Layer 8 of a small transformer language model trained on English Wikipedia (14 layers, counted from 0, width 128). Numbers have three digits each and are written without spaces.
A neuron adds its activation times its output weights to the MLP's output. To switch it off is to set its activation to zero at one token and run the rest of the model.
A neuron's activation on a vector x is SiLU(gate . x) times (in . x), where the dot is the dot product.

Input weights of the MLP neurons that the questions are about. A number n stands for (n - 500) times 0.00053.
n0 gate: 414741291336457715230483473262651672342465500504509617474361422141618712382656534460629262504654274509438592517491572429500568403536636639526604281621355649386457584576553517548582402576594673673374354584597583440487445509878522342492734531274420723473595213491334336320421409295612609743922452552592548698513403393557470386826474534858521522297552448679565648626647466197219651449465
n6 gate: 393559545377516598334532516656586504578452440460335393352397409429648423536349629492413352684449544528500619540373871496732215516610448321524564512575202368476536346618451409257544626538614563650360241519407168543393461978480315528684532642577241484492642293694428610449508591616267604496401456346319583488372395443520559592369595430461500288431817326440717520536309528391532508663512
n37 gate: 366512577362417558128488539613319351455403466602339431454546353350580432576584508530367447437227332770325423734370600727450525602646598622914487753375462504678161534444316579471203504301719588663614521354483369367257619608736483420735508418663538420561554273379601338492423429542668745467304479500423366617538611418513412508693362550516644466393479157479417298286582671384521512292504
n52 gate: 282483456385206385539683574438663456416573715448587283388504633355414544659461563282219416474411539603400380795564367604564719418742587491697328653526400643543261430337430158461692210105618521491543572554452535738530479496496326084815337364482483526536568440517302326576430483285699715424300577376658406662439426482674577561500470762277462289613368581427432474294421619546348457446517
n85 gate: 384541615666235673530558644358521466504454662660529638333658408123684572475529402568645516378414487366551733720483465347484390576470319579662325632401353517559699479500547512408695342589385364641462488669492517372674329161615559588540417538559699420267360350355371500668268760608646717525372417728411542678454618423508901529359426484537284231530330384771372283579594554696517339423392
n103 gate: 545285684463305637450484554462337442520426484384343137451655745435410687500610367541484392393371692373591287585386690520694464698726380651480451359390401290550504358546724662418488672547500569675672528500504475569781608390538334364559301475529533422804524169248398804460579609451542615360540492634397304577677628299529232418471528323528404500500293476742472180366688516476343561460422
n237 gate: 395650526538496750170496749352591265554496420641547661360244475312508252530500529692579660551707513483598431408588544472508719415418577681588714550341658479232358775323586299445864379549363617584563620476491352241680492600883483810630387358423384475273588534730327450695632429399872496512462572508512798375479436383568458670588508699545343487432471718454559475521431458380602483426504
n244 gate: 563449439504354614669445334283102613554532373444448561616354532311480314369781527581370554540473679683448439741464705615343512496715488409457595524575628548580449290455488567460752455270531504737321695316686281417559574524338612424860370455383686360668571357330413339523355708607537248395598274476404488480432508370448496372353492617512469329423358441361409249464322473531436445404710
n261 gate: 527267624403609477492225700455408436569437473488571508480613590660721544315488431357714718295577649465636564477203407666465419433299528430555492306523421295551633492399464477543621275333300617590508608462540031585613370344528568437458699352304524705305461453332150601512472543217633524515531531445530680391472508367444601417429562542408615392512344781335644618484548659712377496447473
n310 gate: 560588410396660329602592373301372520366343613386500483581632335804480639226729409692608441172508391613361504760572592391217583524545565560408424588736691451516492360430484428532536451341472288612415548570426342651332500240636586435554260669500606439529269363400629353266422500351781274520460424548613592552536541405345540411295261591524394467243388660488544383284521719496313373637605
n317 gate: 337321556588609388701571509483448658413395580172814365399529370349889620428517554684479323369616445386307468471085539480683413211405491513458676463676619517496647650470389513260596461569512663391492446590646496396538558609547428517638504509294577513652608635584217400508389629412340320607554534194480433705708432668500454682445354541710537517453605764521462251575453462719483100574210
n321 gate: 780527376827465368667407696666612297627488614528540504539410465484725663547359539333399458630241476417444421453324561466341569670404310332399422581847488689749582356444628644579609512398539477551386558750460224574492669512800425583474426548472668283719547378582571364631552527575649618512275614383489375656587329359524461346574449747335469327428473418559457606590516286685460325469559
n410 gate: 378449439473590473452629718390585652578547555560424561452614295488572745354381523223359465508562639682303523500524484824582701412516484468539709523897728560552209476476323347346225512297516555563563333599524452484275542743423376612378504395677673309541394393622377688512195602528459442543594543335359662371564460549524370472524610768485396354568547288528516262405698657418420351577528
n0 in: 385734680643603207557674439360397614508520724553310517500492724659383272664608449577313547649465809681183361576472533747322473447508524508520448615671629548617329557537252615600508553403512460377480315694480444333612351409512662548496496520749651520471583684627648639599370413576303308645480508528345412484379581311577603552400691402453790758455472277500627448580635492205334587375596
n6 in: 352383391659382549659542562259817690549454760365454571473187355743327516565481515387546526458564481485547699584630544493712391508363500546435359500394546554712298605751387580626530684404530470637573376426558604572553653405656697373364355598449597119603587404435462443330388538412347592808545252489334599485569721316581527342634576470463403613481386405481386450679363545508651421422638
n37 in: 740433535286628507462403434551434642604409629381347566238613300530420500614666541500406397683403307583346638504285453507335544523802527704632575440380145546477639315663531680405624601643526721617348347562319690234312493372566557416420444647373446812406421496684439537526523286333574622422466583568405809387485412504542376527613369511515522341661455624580466504492411549637458436500515
n52 in: 392312616624364584623416796492301406777334415688529754313303331596346685342391444693396492537623427362557566026480483403504385504186623504375738652701508723476604504624615396480376525633540428560650484520701451316528516516620619614551496455768500549705508431653504648285582552326633445353496351512375468492329426715439664476589432437698457488311396351516344362580578412329239544653577
n85 in: 230556612504504683385631635718647515422462557362763410530594572620515834280632593550178382538455387455419438609651453303594437508686492440647549392534546428393541650562527425629613430522411436357648567518504492721696500372616534561467515330670673523582549523571595343560485406504644771470305266477555492763378634267688429611591316548330315438400669289466466288602481519652321324599466
n103 in: 485581839418600482352419599512661432544377466345583589478515746366601329620548493292404467601412586463534547530526392594648500673699666403470284408444383549549359530615485574687578718421562463519668515345527511578321482437317579380424489496637561335620574485667481382504595400821515578489688355764255708711323440332606659620336282632449467340447522441627363537675161474423459670533578
n237 in: 362480435366441351706512277529598589426393635380536471564567500492328512472583418395626783704559595416601619717508455466319275504402211413599552535686380352396346528667573334651346533615465484307651594093540460701595760476699235500159381516378617184471638452330655441555617583500569421601543548733454354358508375529496520308433480266477652614500516453325504552516618292508684437361361
n244 in: 522554467345558482382249530440500559475525591423657455427572569583394769435399696379450546693404547765496626457663549619539450390563342558457337690248540467544471437478625266409323377458354345417500422689588424320431610435589228387521403708541426650361611620633852654396415338413370466479514409637468269723518577608709424401580392578525355455537482349656543387356374522407452306472420
n261 in: 519647576554461434353554556488296512423578414599760577382551586543744576304516381560403389386642660602544681333695698673546389835452733391282395628628429861539675269604508422617500576670496450275422304439448692550329584679492548307700407496628484535468512410613488523438448465692191492446341359667655368554425464392318461563348709581531534732647535426426426516562212554615374341344563
n310 in: 473442615515427569677465528696476520378663217524680400519601500596480342620318534331396443594420585372768676396338460676577386512417465724573550442535492660743226417603370369345593289654481442454348466530405535485295379465496480258661573476551504820400389609616399458489449292434305698694792624527534179527402512655657450520364404530629508349780685315605438477504294377557261492538539
n317 in: 632620548423442438571581587448608484676539371425461609625481270159559468543593619215388622331393492512480429391426617399569401480711244667547484616593571664516616417208369392356589556568672322570199638647571598376597527380293429543541884416492337186706550660543656469488468423617292626450531558477613325697677445600614426531551504381595492189516388713746527484372456458534685392443445
n321 in: 396514378453568507743772585821307577312667442434427294453565482432322297678583500401356652478439670409412510514464455591471415679663434149669294521475551591533633563366511471482385463532464647460485322560393394687442426270548302372535460459352563405309421728565544270736368525340775515635529547442528554716474526626478536449384590678496475544390576540587442624590341626493383507532601
n410 in: 483681373466510616423681373464475636442497300451531350573579545342545535635503531577555591486619365372602503521417636470643493423394605283342435449747615288563486486585205503524442306623561503524369466500539729473613463558627503517577442444458367351339466576627576497578458315655362557385517707675473562538556378419727377378438500297547713514815689706514490524668764339500382531453397

Output weights of the MLP neurons that the questions are about. A number n stands for (n - 500) times 0.0007.
n0: 378401577591484491715567532368491464497558443478546468452511630534575649383614642509487619564421506620641533758620516547659465579513463395577450484434525538477441558556466548422652464516572482615603294465395401609491421542440578537362551529618415503465025389509716450466447564349413371380338455537570247658533466568674552654589518292524357516458522592516374550568497285357643595697506
n6: 407451500606582545316577373366462394637503475412471625458425429569323283522675435515567461408431545536367592515517339497376459506472673489434456358606544637649485417471529512465447419476532390515427322303497465561409343631503641549443694402481674565429558450466433372437415641535552410293697372379341303634486471327603393458452517492497543599508346589453615591419391631375557425642520
n37: 497440262459551477687382494585585637462634435433399426450425686543494664656491540527491415465463366424376620397474515503461763606447491523491609525494427355444424623609491584664626430545503613338371577367610549541565409674465500730428434678539414506500494583503355511526474437376489568454317399434518558554472324451446463522527393430667589491393506569402431753313561671512666465425480
n52: 635678568424252631680454494496526428493422287405581337506462605616513410429497443430364515421632533560332440533409594576557568577514648566720640594654592531485461387480629412648544591420306377520569613530458529254340506483390555458503503417329457514669638693641448519364401534565723413479492415377382471403570545623419345400288317525519401691317363259633704535678439534490564406542539
n85: 426395386312439588693465388380385571615448470494441481527438644421610332608399515440390388549543506497448646384414417519494675493421326302350538497517376509534391579462613557450438736462453617452466513365525497488497459526365431540625421768417406326264536522594380544549522541414503434477401500528350549400515383610420534408357634521545500721476118690343549560448510588542746488525610
n103: 626503549544512440633519464563462388360330446529468592489469487489676464609583526627557516438420512637503461293743437488480303407444480483460592602522474634495552431429486234395676534283479573395687346394612613331585563421553681567457464362550582429462414550377520315437407446382674519333541338540500491504599572500566589314509606458466403549522503559376480544494364573546389399454353
n237: 589474546397542434597523567485481420549567371336577657541399422600425654696327536594618611543497286367598284384439349444607338566311420619375575425566559512497435588531442570577553547421326494465565422500405534639470401400462537518503380558424531451367325531533509491460522522369488258461587329588285384500635460426653625315503399562309303353586669469634549540448532694416385336488643
n244: 294409480589439314461585383482526469632451554450401395579534490543420269525431594658576421582408368573401413378433299476318437322618571455468527491315488417492386488577512569414306616524535585336529332467512594521486348522515424679428728441489384444574528611558340422488577473509393475485601483651494561405503558644375509562515424520620389550426584527595410660439601807509669485369584
n261: 758425592509605642455589469565458652509426627551459582491476543655425458545545477373463463539523576506524397400559463491491685579446605428662636636417521492408559523521397549605509557545401618564360445488444479411442514609382503601239564516472518664629281630567447624326449402612492393357370509506543435456367503500509526582531446653307547756411654226690656420585308553543567668515459
n310: 551586558637669449394572387392500385310442464497415450468575466678543425267444359581474555389521328535400544547509396447580615601471629453382372448451644307410650479463491554370541654391392464598454719500488494620356480359519509613730582674593547373512523584476491436412602723458506363500507535455733698530542272442554439488642518520530478487343478525628679395309644609651596473418445
n317: 376635497283625426395475692575465543506451611503453545520407426636595338610434302593448737620537584531584528542512464571597470688428506472474482531484571376473342636737517624509506599356429506361571623414282392488583622374574549333367485509614589584354475473307398492567488440529637643402691320381521488551454497610354520506407562562426322475497602632470375535486476466650434491424456
n321: 613592537555545478532373478612555398486452592474520485486460414656416556500647455438329665331534770367423351480388612710394608718460436595517401589518693492511353599605511592552514492485465528545422297547477451613739459418357636465429586448415459399524591670379580522523387521494438301437248599540515526636500631458521449470426603379506506476542303512541301485517395494506449611454571
n410: 494442626592344521478540533438540352417492570608551648492566470326454612472566345585439461545500549490612593495660426541474540500457319604566369565569530497444618489207640519627341407514619606422495437467503436732563465258533502575413522398526416548407537552545471357383406302447535460458430459619514508550563540578328426554497469436430466651427516629432476627497497615399398367444524

Each question names a token from some text and the token that comes next. It shows the vector x that enters the MLP there. A number n stands for (n - 500) times 0.0091.

Then comes g, the gradient of the next token's log-probability with respect to the MLP's output, scaled to length 1. A neuron's effect is roughly proportional to its activation times (output weights . g). A number n stands for (n - 500) times 0.00073.

" Batt", then "alion"
x: 529353412558749505455377530591404536645600519569469471559570553546508585417425619475407439566346680661587472533563307531492545578718512629430575483430400581555417520597536538429409485359568506464434598755381497544567605400225370352551385737568433376515485570626439289469548451574392650295440573566490599619477496550418537669693674429473535413314572412393570630715564599458764682468433
g: 683351528329571448310108535454352472549400365527355715616633776524510417551558445665369533328432588632517415353364553803345628525408321483582674370552496424569548597589550679550592408565590443344578490400494498678604443444568576491586569579675636214430509460365568447607500458616610402655629605302500477542563359587717396683681719594437512524458475651529269519726441435495322486482278
Switching off which neuron hurts the next token most? n52

"ies", then " in"
x: 316440321514579565618503556540441584558418573494559484437493598670638543455459432645621490508515526727587555402404286390582485590607479750578411517461560523450540438512342497417611482562352463399570626460516513469815665538300507329357468713577271413520513616556422469492634542671358398386551324612651432442466515346568419438720400494499486370631514683520487554422600483542688421474503
g: 776539465441582601464632481469404538564642585517756709586331832519447573519599746630573406558665579511405467480638372389651535506323566679711528208577490567600359583649565474536398394688464331374485515520368510319250515648528519363464444333597505600565633634645312449371469627508561463522585462596437424340494563321490500318394486622540407865346519403335645464489431772589414621507653
Which neuron, switched off, raises the next token's probability most? n321

" a", then " goal"
x: 535478413419553426496365296578293516461437511604463482422506551495522284498267656517477301475529606611606517519322392457525411492529390461388511508456544368435585387563405790570523419581458585476456498559528335389720501314402406316474544447469429591421643432575528414528473571530463602457790641488517358326303506532494494406321547420533561453633427473329448279532729471568566781393568
g: 675510852459348512459543719552507422570409679374588855356579480378478407383392498456489455600321531501521535499595629690333505556585281543462593535316284573564258359454392392643503697525532523567763562421678378486456323484445406579593551335602476645464519522532295673511658568480540544380521607586368413460513500520713761467359714630334477451280332515350462506296388470261648405504419
Switching off which neuron hurts the next token most? n310

"ic", then " un"
x: 318415479392532554574343425545507544531448545456501507503359633598529409569451606413502505591581406540580377513324223465559707517603449594509634491506483310402567531495416734421694478562441521490420657557532421368720479572526343356405491685537305340397504545473478354314659515494403519429590523646612648345512392356485463377634484373502389477598432654433527638514697620614767368466473
g: 591533465361588449506693448479390607610584706532648743399532573390497550540407620454657490406473598312633567438510332357429542483655356823662353617535700457619647464488514547846354617239401539580311396561502400438684459393301712384787302315390523464491699576452590512513381700440622413641589500430682400497381392433408577350380544639716531561634454677408514637522468530517470411527700
Switching off which neuron hurts the next token most? n261

"17", then "."
x: 434410454615385550529523464517656524530563336373639333447354509391607488507484501461617505506608582331410474529437341434427498509570559599518306501748621570510550451459355254511572467519523495350379599619520351444568594300519406373505532617573390440579442629752330406353541622510584654396744493578662432354539340644439466498664531473423416204368414507496379441444526649460619508431535
g: 369380671381622270524589678647363536452668319412582606351413667654351360518526442602362601397372485373486499575271507472450477538455524255481541512550423317480599430884438475386789510608482584334438473411543556569499646406289580351292564238676515513553493442254402456413575453375523637625279324522693419664601415427478422596361449521650682520452563761436543460294579548536528600609329
Switching off which neuron hurts the next token most? n317

" first", then " time"
x: 457603498423466609300509431631272350462436438529483398356448569406465388333407461504603600470475426552506581392384349586455490559685511451636563623505602692502498465457413392528528500562587508453391600486526324565789496364360421468506374744606352381518410286688552390392694746478331540598651561663584550385465422482507662501536533567724493342587316501526488529547573622583555552473533
g: 450656552637595499527545341328476524244253527442578555282481415504470605280688408368610724305564501418744446549592652658395573438630562370694574429435697531522433316664623365491607285497563569651463406534161424528416681498468508477706564568334661430286503447479544562411634678634585498496425282439298694610401352257569485531442333499377476530426656588503356395552433403498360316392404
Switching off which neuron hurts the next token most? n85

"ic", then " return"
x: 418576450604604517496460569548683559538470466336585463575653816333513308513484512604443501651743496547490426566420355440526590468589456653508657583463579519583559539602434664519465328456417378400606535382458705490538582529582429490394329360474414378340384713498478431542575622599503588517416480746692545322355310389521580570526533450423295545356574333464542481430442537478763355451555
g: 626623393525632442357372726378365138417546422560572560448672412477352564548484461354658547366270314576307378499385565376384356530359707465402438689618552489487457510619367238464672643488359633505461434514716532356579427559343234573500578455476534586494758456546510564388374544435465617363725327297566492487419553652540330557549348531450507506462667276698631334498502635634608751415413
Which neuron, switched off, raises the next token's probability most? n85

"1", then "th"
x: 360383562367566413377499448496449409540456503597398421446349581400553317408436404487493394688658600451422517567458473369585505559707521424542411419616742647334564441688397425537378470695615534455584494672596455507441417406504440601344501745349436564493251626763575423451431523420615394407640470466653365312296566586472638537682482493419418466469595557454552579413581334371612407431575
g: 641479489568645505225590516454735650338486446571469611469542377548461398335635456429465557491528301416554616392484519718579266756407615416547441644556536278337297447358292485379693583442500531446496446433549484442425816443542622697419565576479387394555657602664418526652664419473611660406423449301550382574355769725209350321418422332518488607557589632430407404311606462543615597302576
Which neuron, switched off, raises the next token's probability most? n0

",", then " defeat"
x: 463608327475351583650535394337366610516519459481659461456592521461626474548497549649481283534568606716562511443465283515499539455651596655421443439579567547568521587668597396637722379508485493539406398549402462330552480293441389440481596708552437491511545472601354483654609665539540702367764426656590530531455422466480403362516600520470403572623394561386419303448656591485478563372408
g: 411418726452530551388464504353361457569611361232615486252634787552425482483528692578303505515394609321262564524294440550584494492550456476510532534530463334369448320565505556303538594412521364558547337421633533291537390390343309460506495462366581525511433442514428339522360741580511478453365698417616664399569532708671377461309582349647563502557417456703859619465465387528575865636378
Which neuron, switched off, raises the next token's probability most? n52

" his", then " cap"
x: 491489527518473402489585346620371577527556427547374527443262469518409427679541683590601442619608517618456463458564340387520389483559403492406612607546598470437543386427428624541530489480332587360549534545456551370706372435434332383636495720513499511205527408657597420416672578405407454411637591565594353290373462477578359546527444569572425537682490625384369421531748566687653580448456
g: 674332443425521596478545572459297508688523592547444605586563423460681287464449329548469382367489594589479526393268513566527529612299246534331314483321619309300500423346531599697522428590380447596496514722659621457529286695641416412446518563636630349565559774548375370425497561581435496662646421367598487181670509510534805243399681554657478695622517578427547568339573563371602450422395
Switching off which neuron hurts the next token most? n85

" un", then "able"
x: 458417363512559430646593372485230519320308410434575440459482451554425492738480650503568378509468297545542417570295426753550551485442607636437588630486614406413443519700364454445456304537448712550687479461566556454511628546622561503499434433491345470561529439551519393403520514311555537636632460555530278590510516432341627508417576329483482281432270537304466421400656667620502611504514
g: 450539528368462350364495632582591597722454488610496581353381528559517588684656519310394612410469628663585362427354479580506431382324355528466655312334462511377695469660570470394665496595504596444189588433367570578510575538692425277668393523503636819738675549405309621556358737490488400434457548589597531298540576561395732348465412415527626539226543557526613337517289472666587608680320
Which neuron, switched off, raises the next token's probability most? n317

" to", then " G"
x: 526507434477409391697480588552510530370470506366387394350494504358531447436424464554302245625438644624451516325359292513431298420528491560404420511538682447540377555580475534323540519252394443396396462438500326263476379374287315403475437610622632533499680516605505389489497617537424554514681486659549324254506439504507480399622505410563337518612353560405528453446633586560505615500550
g: 364298399514244286471410677336485558485598392667548554519388592447525405405473587390554672644570666247409439218602406423315462427560683679607517501346667424496474576686636456813592417497498533315503323440464375554489444492591635562449597510613586500324526766480654423452450515626318444442512377588592310664613587560492323646380689430538332180369515589532507567529427518523567149439398
Switching off which neuron hurts the next token most? n244

" ", then "2"
x: 339367555606610470460408506562450461456360365573439345392463506526600575484505431479511603555429447620429534469536296563530481580487336313415546523281590638516508399583269695668504507449687611500747327509550422585538403432630574411580517652474620445557399513661575313378637477696589584596596607415609384539492354562472580258381443498397475584538155503390503493381645484395518615515591
g: 476584463755385391297270436571668425226396564502547529440458490543594309232644628430365620349585535365698420657476460433416492480322547672600280165460576684698314505558370538488499493254484623469644378587329543390150395393357460375436599342655515382423448333663559464538419452579302683365392484454505633549613515496495692474579488527438431460585618593319361576557494359598397533600458
Switching off which neuron hurts the next token most? n37

" became", then " the"
x: 538558378666417438582501427534451542371525508388566570360398454517553188595475376590465422609653568519508380346425318662690461475627383666428382539466733464565479575552459558346430490520486592383570626671593524472534700323542363376496315548630360497375750594596504449578603529563517621612588528667543453310427506399367520532362453456597630530457312534450393471341586479339642527391597
g: 478549548456454621642464692623521408296465318433768473243420569569542340484483509613552484363425369593440474351406570219443612545489317514553522514496480686167495458593575431465416594637595469283554440405435462368424606441403623336338195485547729520505381436666515531493397360250527411186298532449350523458503363646312777228615454514448511660542393331544577533579415429373419528642653
Switching off which neuron hurts the next token most? n237

"ibrary", then " of"
x: 529574428456620643572549660525395453779472533393401400495577492781604452414452457652614644491428539561506525417475344288406486588567488661461429519436548760385608514575334492519460500538426485520443520699528500556531581624458461411401518633564379382324393580476415321508649543580440493405677427616554437355339507383300569454625484506537407231479597539555599555475734707529655441499408
g: 435525396607336330585618665604448403456299578548295440437548310595525552467529327668436628634538722572574465544715649450594459701522550602446431485313483283534512415485475241355534650384469544582814728683493576700720449603518491491568443550362535580623425710425622504548613483456614410523402554428582779573552408474481568503609442284476596171646243794514537533390475421413640329428346
Which neuron, switched off, raises the next token's probability most? n310

" G", then "un"
x: 417573502518438380357494595350349769581448578425564492594512620646589469380433554428413537710644534623472653347372290411558509505603485486435668460382615423424391553635516599466617437493503370510527502544495468490455460384363401555395431534691324464399564488733565360377618519495438678430354461593388490444522398357332549508621757401501398240337641395419464529526543493532550477332578
g: 500269612681586467510584436496353450684439283628456670399561536598501307563339532393373575625515561696519605391517590470501615466437538399710628733319650460688474430633567373253450509608430520773567423372482579485588653539151661585360531697579398445462466395463510356569365719216342469531404285529418642593476421636481540426501367349561533475835243482443611499414496550325392561612468
Switching off which neuron hurts the next token most? n6

" then", then " worked"
x: 641710208428436626415598618487365531455644361640371504425406487377409363478378478570446559612579436580517417561463391623450396362492490634507537629498716643427612669575469469481470470417403548504593600482597522373522553371428561472515557699657426553559591525550469379561646603569571634641811457642597409427354583493507497450660662472584483534460493482432235377357554641402661718391508
g: 607331447574411468380523483468427591526587567400658672669399508545698625723257389519427576706642490355383639487516509760600777467559332256581415433260514489293509823313600612657503399652459373404479548736488417580395480689405434642606555481501225560565681607402664529485618417573319444691462502722511597478529372404413542481589322484478523405430506635238285435600536450526487479611583
Which neuron, switched off, raises the next token's probability most? n37

"ce", then " school"
x: 404394398613676472471537443701518548585538531438496540518409661660542497582349548558657456506485385579667348459451281363515538484746569709513478385464559511513448638517390482329675456499394509389474706481546489582659553549470348292334547615517390628453522571595588289326581536539403370576653461532731470600438473510548463294692454420446488352639370493467390662338589600489652366526545
g: 381544644461509586374560359562629711582574418519311505463645440393610305596334425371431601451245435520616338552506390467517438650505395344537604642645422375701448216430564689645591577368494595550516412519563363815622576025455535427359589556517504564399452363251542293700496404427559566706434443456385498488293559467378546499628637368524531486318289511675383403400586503416416473411308
Switching off which neuron hurts the next token most? n52

" president", then "ial"
x: 553531346500538331557520519488322585530556539554597261420508520460464582462375532652684547661482425429643380455319355529616297671540569620341373485413525475573524546540492607581594416512572500478580596649551377431725495436404399385541439624582478431389416550456314272389662602671370577369614355446637378406492350416522600481500646275587451354511369572347634431480538732597570460455369
g: 525452595529624558478503477513327444583338486593696395479379487424316687575472541478460392514223288339392572647506478768496458616510463491572584341325319518567614434478690666710459389482569353404520741547542434479507439573732580687651427611512534360577424517357449802622497308502411500373217460397608715591364492557478522543484385455551529513224692455291736526614451588515592616882587
Switching off which neuron hurts the next token most? n103

"es", then ","
x: 293523322333857532699606528470468636463368565604467546541519501606532529452431502505385565534591587597389461535353334459587490519595364457536372470558492602359606493426405491460650514592601511460590462458587356472822501426452472357425409544501386516604578582727499553562598600416463472291596366482574531572313685382350433496625455469495471371391422662465284496379565701485754440620527
g: 855521500482562601326626510586535716456360429255579380468461661377375572498418735425590270575401444373497453400485319425577545471461315561578718549674506524652453482506434526399530410430420510377392500593585640329377398541504647507548409401550393582424445648723360535320420374424373584477492457527579083528574604514698614510493660553524559722373677207517372530452566806582481688653688
Switching off which neuron hurts the next token most? n310

"ab", then "ar"
x: 460542472676475564591587432701574391456557324456462450496646639318407585363521412542602492566507556474528342480422457385505454494588448381578465586306606489398499495550673507407481644756293324651645535714611385591402373484567325445414519570552564449399531427652411350389675550576435557352359380491567587477424610396434620304679663492381522504254541404319542560488646635528546315605593
g: 482500648438647586529485621615383325232309411454508440584442423647506598754512262592311441452592518453500453412293656638656262446627468314813571533407680414519494388577419620450507470462450590567265640518368486465363479174314658410466369368418399434379521372522403464566687418667341255600436624620198554673456539468491451623579343487452358403308542411466456743591528412606540570445583
Switching off which neuron hurts the next token most? n321

" match", then " "
x: 395415370440648510670538530474401576519557525630506458337526510620666324508469584473494400526436596663330474360408351530572420732546394520508550499431588638611369447715412567510472456410422480336495496420452420554563544413422319371454307591610501507630501503590407394302505675416366609188620419434508525380431455403535675568609723396586441368525428563367453458472694701618666478432385
g: 505333510483566417714445410428470560437673504352552455594543548383718414510611456778471575491507430385424447382443529433610305522486459201335572311436350484555575684588494436515331555073677585799615403583547492332488488436410494557596475382636732480479640363393721542483490475758442461444582764520541685429389522421389449472435422724551333547610534202397640349594563521546481646326677
Switching off which neuron hurts the next token most? n410

" continued", then " to"
x: 393503413591427583557587441487459484301684660496547460378429366440450378685395377634536468569675403689480457397383274540428517471540438386505399653522544613346501532470378440435549442505577505503485547662702486638419559481463429375456543534520276484475581491562396515367651802518422666520709444873655487369441441376382526576469547559481456412633515647326507418367471566472575584481600
g: 537616414557301450364485459507737520557542712710569541421395652486364531510517502546707696529606571565659352720644541561513600705573499594542348398223646640592470430564452518509645606478500599354532492507603558802703452352759727510511525671431337554445562597418487438651394426350321518299405564565597438627642339670373502493668650637267596299496637540509335369714477383715440641359513
Switching off which neuron hurts the next token most? n52